Layer 3 of a small transformer language model trained on English Wikipedia (11 layers, counted from 0, width 128).
A neuron's activation on a vector x is GELU(gate . x) times (in . x), where the dot is the dot product.
The model reads these tokens: " |" " Chris" " Henderson" " |" " |" " |" "\n" "|" " MF" " |" " "

The vector x that enters this layer's MLP at each token. A number n stands for (n - 500) times 0.0085.
0 " |": 495 600 434 561 542 537 367 270 502 473 686 523 467 579 478 474 422 608 625 568 474 416 512 362 444 407 677 679 416 566 319 540 550 601 455 526 367 316 395 428 482 475 604 452 551 781 637 704 557 396 360 325 403 519 237 375 401 577 474 509 482 442 592 740 553 268 627 513 550 446 438 519 532 521 504 452 414 436 472 607 311 726 551 570 625 476 664 335 582 379 446 600 534 454 583 611 544 332 403 633 730 417 335 224 448 666 446 406 450 672 728 697 693 552 507 548 305 444 530 622 381 282 657 610 796 505 489 711
1 " Chris": 520 671 345 322 417 507 544 442 504 457 776 664 536 582 482 531 410 606 683 494 518 527 518 680 362 407 389 400 512 436 417 657 517 736 532 465 398 538 430 685 571 697 551 623 562 975 610 554 525 571 612 527 587 554 493 460 438 427 294 381 486 515 535 369 401 530 427 514 617 580 529 593 458 558 326 501 684 443 636 495 577 723 674 341 327 745 684 654 433 326 601 331 478 699 590 554 500 402 490 387 628 533 507 416 536 465 443 573 529 473 613 508 440 553 373 547 372 565 587 585 435 316 593 722 250 520 538 508
2 " Henderson": 705 484 568 442 466 521 506 409 609 517 781 671 538 440 413 382 411 617 584 501 943 525 582 519 282 427 566 466 624 506 620 640 519 628 432 542 665 446 257 564 577 553 592 399 510 942 523 457 457 584 475 617 609 362 283 428 488 421 306 367 457 424 479 366 486 537 619 523 583 555 560 570 365 525 310 367 653 460 529 587 498 639 601 421 406 581 624 624 424 631 481 547 436 618 468 501 383 377 394 580 698 510 507 636 448 501 519 535 597 463 570 476 445 346 425 556 455 664 434 474 442 416 719 767 461 821 400 371
3 " |": 440 646 492 495 604 566 372 264 673 439 686 509 428 645 459 454 311 642 658 591 462 445 590 465 470 396 710 653 414 524 505 552 605 600 481 544 402 298 369 390 573 475 638 502 608 861 632 687 524 454 342 374 389 533 257 345 335 579 470 508 483 442 600 580 601 216 620 561 542 417 424 559 504 557 459 463 360 426 498 606 343 693 569 518 613 653 681 399 571 401 370 565 552 537 572 660 476 472 469 582 744 366 382 250 482 574 446 428 397 683 693 601 602 526 409 520 273 408 540 491 397 346 607 642 715 485 564 504
4 " |": 455 650 454 480 591 561 363 245 602 443 699 520 432 621 464 458 360 654 654 576 450 446 552 438 467 409 701 677 417 533 452 539 600 593 473 538 388 298 340 425 556 477 645 470 598 841 632 706 533 407 345 359 376 533 250 338 354 580 473 529 479 463 595 616 575 239 632 551 545 417 414 561 518 559 469 450 385 421 496 611 328 701 571 544 619 571 680 374 572 409 419 589 544 529 577 650 483 428 455 592 718 381 351 234 465 594 448 413 415 685 703 654 649 545 474 543 293 416 530 556 393 343 622 638 715 488 539 587
5 " |": 462 656 430 461 578 558 370 245 535 441 690 522 432 599 462 459 399 664 650 555 438 447 525 417 468 428 691 673 417 528 419 532 595 581 465 533 380 305 320 453 546 478 641 443 595 828 637 719 532 369 349 349 376 530 245 333 367 586 477 546 468 479 588 640 554 257 635 550 542 415 400 564 528 556 474 438 397 425 491 612 320 704 574 565 617 500 673 356 575 416 460 616 536 529 578 639 488 396 455 594 685 393 330 238 458 594 446 399 430 678 694 697 685 560 532 555 306 433 521 605 394 350 626 629 717 491 526 668
6 "\n": 593 944 350 558 544 409 382 299 720 513 571 596 361 610 539 473 307 553 509 530 552 440 293 375 625 317 650 624 462 463 301 679 370 573 595 360 443 376 399 537 574 361 516 609 417 684 574 595 488 519 463 446 238 693 493 469 375 595 361 361 375 569 516 544 346 419 534 548 635 479 353 625 448 475 539 423 428 582 516 561 371 639 493 323 518 665 511 350 544 630 546 622 427 457 491 696 468 492 512 377 695 411 256 317 413 520 371 583 447 638 431 685 628 511 454 510 275 520 371 487 645 385 563 708 775 599 366 489
7 "|": 532 709 358 345 521 425 770 258 742 496 478 517 497 779 485 453 420 494 614 411 382 317 401 448 452 264 453 520 530 480 331 649 415 478 497 406 378 377 262 640 535 395 610 769 471 553 705 548 484 534 433 467 706 595 353 393 429 639 380 285 371 526 510 564 430 366 527 381 601 420 534 452 562 418 494 429 423 365 453 629 578 644 572 512 714 361 614 481 749 628 609 609 382 639 440 548 421 291 503 391 673 488 240 317 554 294 412 496 677 365 564 845 419 571 405 630 462 471 344 734 437 389 610 582 755 502 529 496
8 " MF": 758 602 509 250 434 440 692 342 294 528 557 607 471 515 278 391 377 562 428 471 488 366 560 405 550 444 355 524 466 460 202 756 536 562 503 383 519 381 372 487 499 444 668 653 502 515 549 518 453 750 510 468 639 556 342 516 489 630 466 542 327 639 262 365 602 530 635 532 626 399 441 319 686 495 428 369 746 331 529 535 549 651 639 570 393 364 610 689 351 683 729 466 495 610 561 466 565 295 576 574 515 378 601 326 428 533 480 560 536 425 666 535 712 544 401 668 424 587 559 285 721 301 472 645 697 620 554 499
9 " |": 434 630 529 325 505 521 426 276 495 439 427 557 400 604 454 466 332 671 620 432 386 307 606 428 507 449 479 373 424 533 354 535 674 561 426 569 457 328 409 328 620 420 595 545 635 751 591 791 637 534 340 323 643 506 242 353 466 610 545 506 686 412 547 537 595 235 631 548 515 395 467 582 596 570 516 562 381 457 456 593 378 706 512 544 597 627 671 358 558 421 555 634 523 480 602 606 462 402 570 494 589 371 314 257 471 629 338 396 446 635 615 773 616 571 483 562 300 413 533 464 503 189 510 576 746 487 593 550
10 " ": 459 678 348 216 557 400 375 351 546 571 335 559 453 670 405 355 387 488 515 381 485 287 439 436 490 299 479 611 479 698 396 547 657 542 468 368 306 394 429 407 601 283 617 379 440 810 503 592 441 521 546 338 490 619 405 402 541 356 501 330 541 327 472 655 392 255 412 452 515 395 404 548 537 478 514 636 506 437 444 441 600 610 532 591 467 733 711 531 510 435 629 597 463 472 539 589 451 551 479 308 794 405 297 231 378 623 423 463 370 439 467 794 649 508 231 715 557 224 539 406 507 375 493 556 536 333 546 454

Each question shows the input weights of one neuron of the MLP. A number n stands for (n - 500) times 0.0018.

n155 gate: 357 384 398 651 503 394 557 614 686 462 336 450 642 531 485 484 581 514 511 464 345 560 568 652 514 688 269 645 514 555 636 455 590 468 544 458 413 495 530 386 427 323 520 486 462 678 396 645 514 442 497 533 554 465 361 516 389 514 541 492 610 558 446 473 604 480 497 612 402 550 438 339 468 389 379 484 483 410 551 615 531 470 572 315 512 609 506 382 562 404 340 410 411 296 522 466 385 570 465 440 282 411 517 503 514 503 569 590 328 494 575 517 348 440 536 623 426 394 618 581 430 468 494 680 346 340 528 569
n155 in: 440 659 584 719 683 441 324 542 561 395 521 514 276 462 580 528 485 370 520 292 650 520 560 371 427 410 535 600 461 464 583 617 372 447 562 449 383 640 549 583 470 506 500 409 343 627 342 443 414 534 486 631 283 613 627 469 673 438 418 369 439 302 588 552 601 649 540 440 594 560 437 514 630 317 536 609 608 624 541 458 541 552 526 599 494 589 506 503 594 494 546 353 400 621 439 480 451 526 503 344 451 544 437 240 590 482 489 467 491 359 380 425 554 453 457 377 573 539 612 564 483 574 479 358 482 544 448 574
It fires most on token 10 " "

n125 gate: 462 409 489 468 481 495 413 497 541 431 635 571 476 531 647 442 480 579 495 377 660 472 491 657 570 589 453 488 399 337 466 546 580 461 492 601 429 388 427 608 643 599 453 582 595 390 338 595 561 522 511 350 332 629 448 508 443 503 465 609 368 516 521 488 449 457 492 549 546 627 549 283 559 410 261 549 497 376 508 634 584 617 451 492 500 497 589 437 616 431 440 307 549 551 360 368 517 519 580 430 574 489 343 483 632 562 564 513 581 382 524 420 623 455 291 466 481 689 387 515 571 415 681 492 517 670 330 503
n125 in: 367 576 629 314 540 532 330 469 529 497 612 390 677 321 513 371 360 430 275 563 648 599 736 457 487 561 634 369 462 405 759 539 604 369 560 604 402 440 213 514 547 428 539 607 597 500 348 425 620 561 608 458 437 566 534 576 425 430 494 312 372 416 663 472 439 392 663 474 578 548 588 345 460 380 424 380 540 320 556 359 656 389 458 410 756 391 464 516 578 461 513 357 636 519 428 601 350 418 478 447 511 407 598 490 637 635 420 538 397 458 374 647 714 468 338 361 316 517 519 572 680 466 470 355 402 484 572 614
It fires most on token 2 " Henderson"

n269 gate: 630 650 582 416 582 416 450 381 411 610 527 594 530 509 416 482 402 550 402 445 533 443 468 536 462 532 369 591 444 457 572 604 453 364 371 481 542 525 535 505 462 642 463 481 431 670 468 507 540 621 407 523 509 415 371 470 481 536 626 368 470 587 525 502 425 447 491 477 491 544 477 633 514 529 534 344 670 421 652 402 491 644 502 564 468 353 444 491 467 500 535 555 348 635 617 526 477 568 421 381 427 524 558 523 480 445 484 579 395 556 537 456 561 586 449 415 577 536 496 662 586 546 500 433 471 435 380 412
n269 in: 532 705 351 493 220 367 471 490 261 442 437 566 566 523 313 491 454 461 350 486 647 577 540 275 529 400 742 463 537 312 562 295 556 458 559 525 367 577 308 649 454 459 478 461 485 528 554 579 429 534 457 494 597 579 674 391 507 316 494 589 606 434 637 490 413 464 513 544 443 255 583 321 399 433 609 614 419 691 543 313 552 554 632 574 598 456 583 459 430 474 529 398 563 478 402 739 586 430 435 565 543 503 536 538 547 500 497 509 659 487 415 704 357 481 585 298 494 384 685 349 443 372 536 356 651 608 522 503
It fires most on token 10 " "

n268 gate: 597 588 453 526 620 547 500 308 413 584 485 683 438 638 694 591 525 715 428 392 482 688 419 511 283 409 399 739 544 529 636 483 514 650 408 330 250 541 448 519 476 737 227 311 607 535 493 569 419 575 544 441 361 450 504 595 652 613 312 701 693 500 329 347 435 504 507 628 490 290 695 552 621 426 503 297 496 563 533 411 557 318 655 468 441 343 444 448 497 489 252 429 659 606 598 343 378 469 351 518 445 475 623 675 381 432 589 341 461 538 321 395 307 398 424 525 307 442 297 562 552 457 597 543 460 476 569 543
n268 in: 477 632 518 509 601 605 459 651 543 667 568 587 432 552 388 456 433 690 673 509 526 595 506 398 512 595 577 542 426 503 488 649 558 558 439 480 531 677 479 539 525 506 411 579 475 513 539 520 563 556 483 424 573 484 413 461 494 651 386 525 546 506 470 457 519 438 640 630 401 430 574 556 748 612 378 459 399 571 311 461 396 649 599 509 569 488 615 500 492 534 568 597 700 542 388 491 588 500 497 451 500 373 491 617 525 459 623 732 491 392 668 463 346 602 584 536 334 408 448 550 454 834 611 573 385 621 514 681
It fires most on token 2 " Henderson"

n292 gate: 339 554 369 361 451 491 622 622 422 393 597 583 542 543 615 578 503 389 450 567 518 409 620 469 781 707 602 626 543 572 525 473 602 475 485 679 611 333 487 414 734 395 452 396 454 480 446 601 541 541 377 408 405 356 566 503 597 394 591 530 452 553 707 622 594 398 635 616 503 396 425 497 356 613 371 634 582 584 670 438 473 519 500 436 421 552 573 425 296 539 410 369 568 518 376 416 581 461 427 540 581 476 718 397 521 385 368 308 494 614 362 359 469 465 470 487 439 497 443 600 314 352 602 503 506 541 413 482
n292 in: 403 500 634 548 509 500 537 331 402 367 420 403 449 422 462 521 632 550 572 562 405 587 391 312 391 513 472 374 589 608 465 388 467 579 458 451 567 536 383 451 630 509 279 447 503 595 594 682 473 521 554 482 279 412 349 527 475 554 527 564 562 401 465 415 366 440 482 412 597 455 488 250 578 544 622 356 599 540 629 656 422 562 518 338 464 720 500 515 723 460 439 376 491 293 488 457 577 564 379 528 607 603 449 583 524 437 527 595 469 479 297 368 497 512 727 471 518 273 553 344 212 544 239 541 491 420 512 450
Its two highest activations, in order, are on tokens 3 " |", 4 " |"

n9 gate: 492 397 403 329 497 483 457 497 565 585 521 654 637 592 342 585 407 570 372 491 520 382 554 483 350 467 381 473 492 744 389 520 437 535 439 404 407 536 383 255 538 605 503 494 579 462 560 579 604 369 514 559 514 603 619 425 438 339 689 542 343 469 476 670 353 544 554 463 587 413 497 494 645 658 600 449 592 582 421 628 460 524 736 451 290 506 480 424 508 531 381 437 548 575 454 347 477 494 522 471 526 569 494 440 583 471 716 536 396 588 670 406 630 561 559 621 569 429 476 666 378 532 517 588 608 577 413 535
n9 in: 505 613 667 466 614 614 683 441 409 402 400 609 524 619 508 472 522 495 497 446 487 535 365 401 451 506 610 506 407 397 492 389 627 385 521 420 508 581 421 637 505 570 452 333 449 461 404 612 446 600 482 606 497 369 503 521 447 474 440 487 637 376 613 440 419 467 460 628 314 352 257 537 541 585 612 470 533 524 611 403 451 420 524 543 531 443 411 473 426 532 409 500 524 555 616 728 572 420 490 563 560 307 561 446 401 332 393 570 533 524 577 543 494 453 622 269 414 562 566 651 430 423 547 448 436 505 609 544
On which token does it fire most, and how strongly? 5 " |", at about 6.1

n161 gate: 495 394 525 517 459 369 668 357 503 552 281 572 631 544 494 430 445 533 542 486 454 412 387 591 390 430 551 537 456 492 408 425 500 470 450 363 629 482 517 529 378 586 549 387 619 476 560 554 349 476 568 487 475 544 517 318 430 484 680 465 411 617 479 370 629 352 443 387 548 607 360 330 666 531 439 434 462 405 433 426 497 661 476 568 526 257 427 651 513 459 624 627 615 606 601 454 441 476 432 563 515 514 592 549 624 455 342 620 588 408 382 351 511 403 436 590 377 545 454 449 570 519 356 475 433 503 554 472
n161 in: 512 595 267 519 512 331 608 429 390 551 485 436 410 500 418 520 648 445 413 620 512 509 367 346 458 571 476 494 643 512 451 488 540 373 626 500 518 543 378 632 446 370 556 304 304 651 699 521 460 471 399 553 635 531 469 563 611 457 523 309 491 529 735 430 529 619 577 435 597 363 459 512 751 531 615 424 590 601 551 685 467 396 374 599 534 456 446 356 492 426 527 528 409 451 489 636 373 580 520 431 463 662 561 488 615 515 491 471 418 562 563 444 506 758 626 306 463 485 542 634 323 561 470 555 567 380 559 670
On which token does it fire most, and how strongly? 7 "|", at about 7.3

n286 gate: 453 441 463 680 720 349 401 332 809 576 693 396 645 360 548 384 431 488 419 578 535 604 491 431 449 469 365 522 355 460 479 485 571 527 414 389 515 451 503 491 302 406 621 635 452 432 472 354 582 454 403 456 368 675 408 623 390 543 500 430 515 500 497 644 491 464 424 631 380 561 450 344 407 605 523 349 458 456 500 517 402 406 555 524 494 657 491 488 449 338 571 353 584 673 554 585 335 435 548 470 559 491 470 597 494 548 600 591 581 556 588 326 249 420 552 414 660 386 489 386 565 521 515 488 464 443 453 355
n286 in: 531 539 520 393 517 474 466 467 379 509 417 429 376 495 321 565 434 372 630 587 360 285 576 549 664 407 637 444 616 572 473 550 523 379 521 524 452 444 541 562 590 546 493 480 618 657 437 474 570 439 500 514 485 456 508 556 467 481 583 622 406 403 449 464 674 585 587 431 574 469 548 576 549 546 502 516 546 353 505 479 615 515 440 466 396 366 495 591 417 686 358 544 400 441 301 502 510 548 507 473 565 429 485 587 436 498 380 407 458 565 531 495 435 544 519 427 474 674 484 452 452 557 530 393 403 526 591 547
It fires most on token 3 " |"

n300 gate: 474 463 519 453 505 480 516 593 524 523 623 653 461 529 495 515 363 406 377 520 479 497 475 441 601 451 377 379 434 568 516 435 530 355 413 503 711 543 469 341 702 495 547 449 402 660 597 445 368 595 559 656 428 402 423 605 590 574 544 487 382 595 422 391 472 451 487 490 406 505 565 652 527 439 541 506 545 366 450 456 431 483 715 426 591 421 294 469 465 387 500 453 368 526 429 390 592 484 617 412 491 524 329 597 561 465 551 454 674 456 399 479 489 574 337 530 510 421 525 567 390 602 594 449 608 700 466 508
n300 in: 408 371 435 535 449 607 509 525 733 454 280 476 553 431 752 468 457 418 635 386 563 609 481 722 458 447 449 588 575 528 730 577 662 732 671 305 651 451 525 468 511 565 655 616 560 559 456 459 667 494 558 473 430 563 606 555 481 585 503 500 638 529 583 513 645 568 479 521 547 285 551 424 433 428 491 547 572 464 369 515 651 481 415 443 572 430 692 452 380 557 536 424 521 485 466 518 381 408 561 573 580 409 299 344 352 555 535 460 442 482 618 548 522 442 535 463 422 453 486 592 613 426 451 362 660 463 781 494
It fires most on token 7 "|"

n131 gate: 460 532 556 645 532 592 398 426 703 577 432 325 455 416 409 602 596 597 483 747 477 433 659 512 497 476 586 467 624 542 468 409 475 559 544 403 449 519 473 427 514 546 672 468 511 598 376 415 588 671 511 627 520 390 362 598 539 475 598 568 468 396 401 619 637 420 397 537 608 494 500 492 503 566 536 187 535 680 662 391 555 579 458 390 421 402 477 363 377 511 546 555 494 657 668 563 354 440 331 480 387 378 441 287 472 550 721 384 459 440 488 603 491 445 438 464 567 452 519 465 500 535 535 583 438 674 392 544
n131 in: 582 529 477 457 420 466 526 579 433 515 480 356 641 401 441 534 753 487 422 493 443 478 676 494 568 401 386 490 476 487 669 487 405 714 343 494 629 503 567 399 634 446 300 545 424 542 360 305 573 572 293 538 394 509 410 602 289 581 503 343 573 575 530 409 401 526 437 478 557 441 358 665 481 576 624 316 333 386 476 680 320 709 541 404 520 554 545 503 555 382 554 547 613 531 622 532 529 554 387 610 500 622 516 525 308 343 621 693 552 566 514 643 493 399 444 507 577 622 512 363 278 432 679 369 556 207 541 545
On which token does it fire most, and how strongly? 3 " |", at about 2.7

n184 gate: 539 415 594 380 370 448 616 578 662 549 634 527 530 299 429 491 534 614 656 596 370 460 500 463 387 603 302 579 654 394 219 485 526 577 447 503 572 655 649 641 699 626 608 589 566 520 525 536 523 391 529 562 408 540 456 579 712 529 424 458 277 574 537 368 515 537 671 530 575 648 443 314 337 509 638 530 506 530 402 374 622 305 545 497 789 490 494 542 474 533 368 561 473 600 529 587 353 305 375 512 470 506 506 563 353 410 485 445 356 581 487 572 522 459 503 441 547 459 483 447 464 457 722 420 519 514 530 552
n184 in: 515 781 459 458 664 467 441 532 561 550 647 461 285 422 589 172 371 525 551 471 401 481 645 466 534 426 672 529 444 395 696 458 476 390 414 314 476 631 584 513 411 506 632 553 497 459 435 579 509 539 461 476 591 515 600 470 341 692 521 305 725 394 459 412 443 399 393 467 497 545 390 424 644 627 476 445 550 303 538 473 609 383 582 509 655 411 478 448 512 414 503 673 645 494 470 448 448 463 542 591 521 516 386 518 467 709 470 610 591 442 382 448 446 500 339 324 568 500 398 544 580 506 365 358 266 592 509 327
On which token does it fire most, and how strongly? 7 "|", at about 2.3

n28 gate: 621 526 428 537 611 553 618 374 509 405 551 500 386 547 598 500 665 470 463 595 300 377 609 476 515 434 517 509 662 569 450 466 615 645 517 532 566 365 362 469 531 509 549 473 522 574 546 517 531 571 590 554 400 442 464 503 407 407 426 569 549 474 575 417 556 592 434 477 543 397 454 403 595 355 328 526 740 462 525 695 494 558 449 418 372 429 456 696 310 378 543 482 526 248 478 500 488 483 497 571 779 263 503 570 396 696 548 528 403 396 512 355 323 436 471 428 444 554 354 401 367 476 530 378 283 433 549 506
n28 in: 450 426 540 540 435 437 566 647 506 472 448 454 601 482 442 435 617 428 575 547 471 583 343 500 530 454 441 460 560 683 446 378 358 410 554 445 269 454 550 331 644 395 214 464 379 578 503 404 517 434 569 424 596 492 494 463 482 649 529 389 388 610 393 591 617 476 303 631 418 601 365 465 449 622 446 421 643 438 480 572 253 563 480 420 332 487 577 547 287 529 491 519 462 598 545 418 427 532 452 491 404 387 670 350 575 409 626 636 632 503 469 474 531 480 468 763 511 567 626 354 359 642 497 461 609 644 485 434
It fires most on token 8 " MF"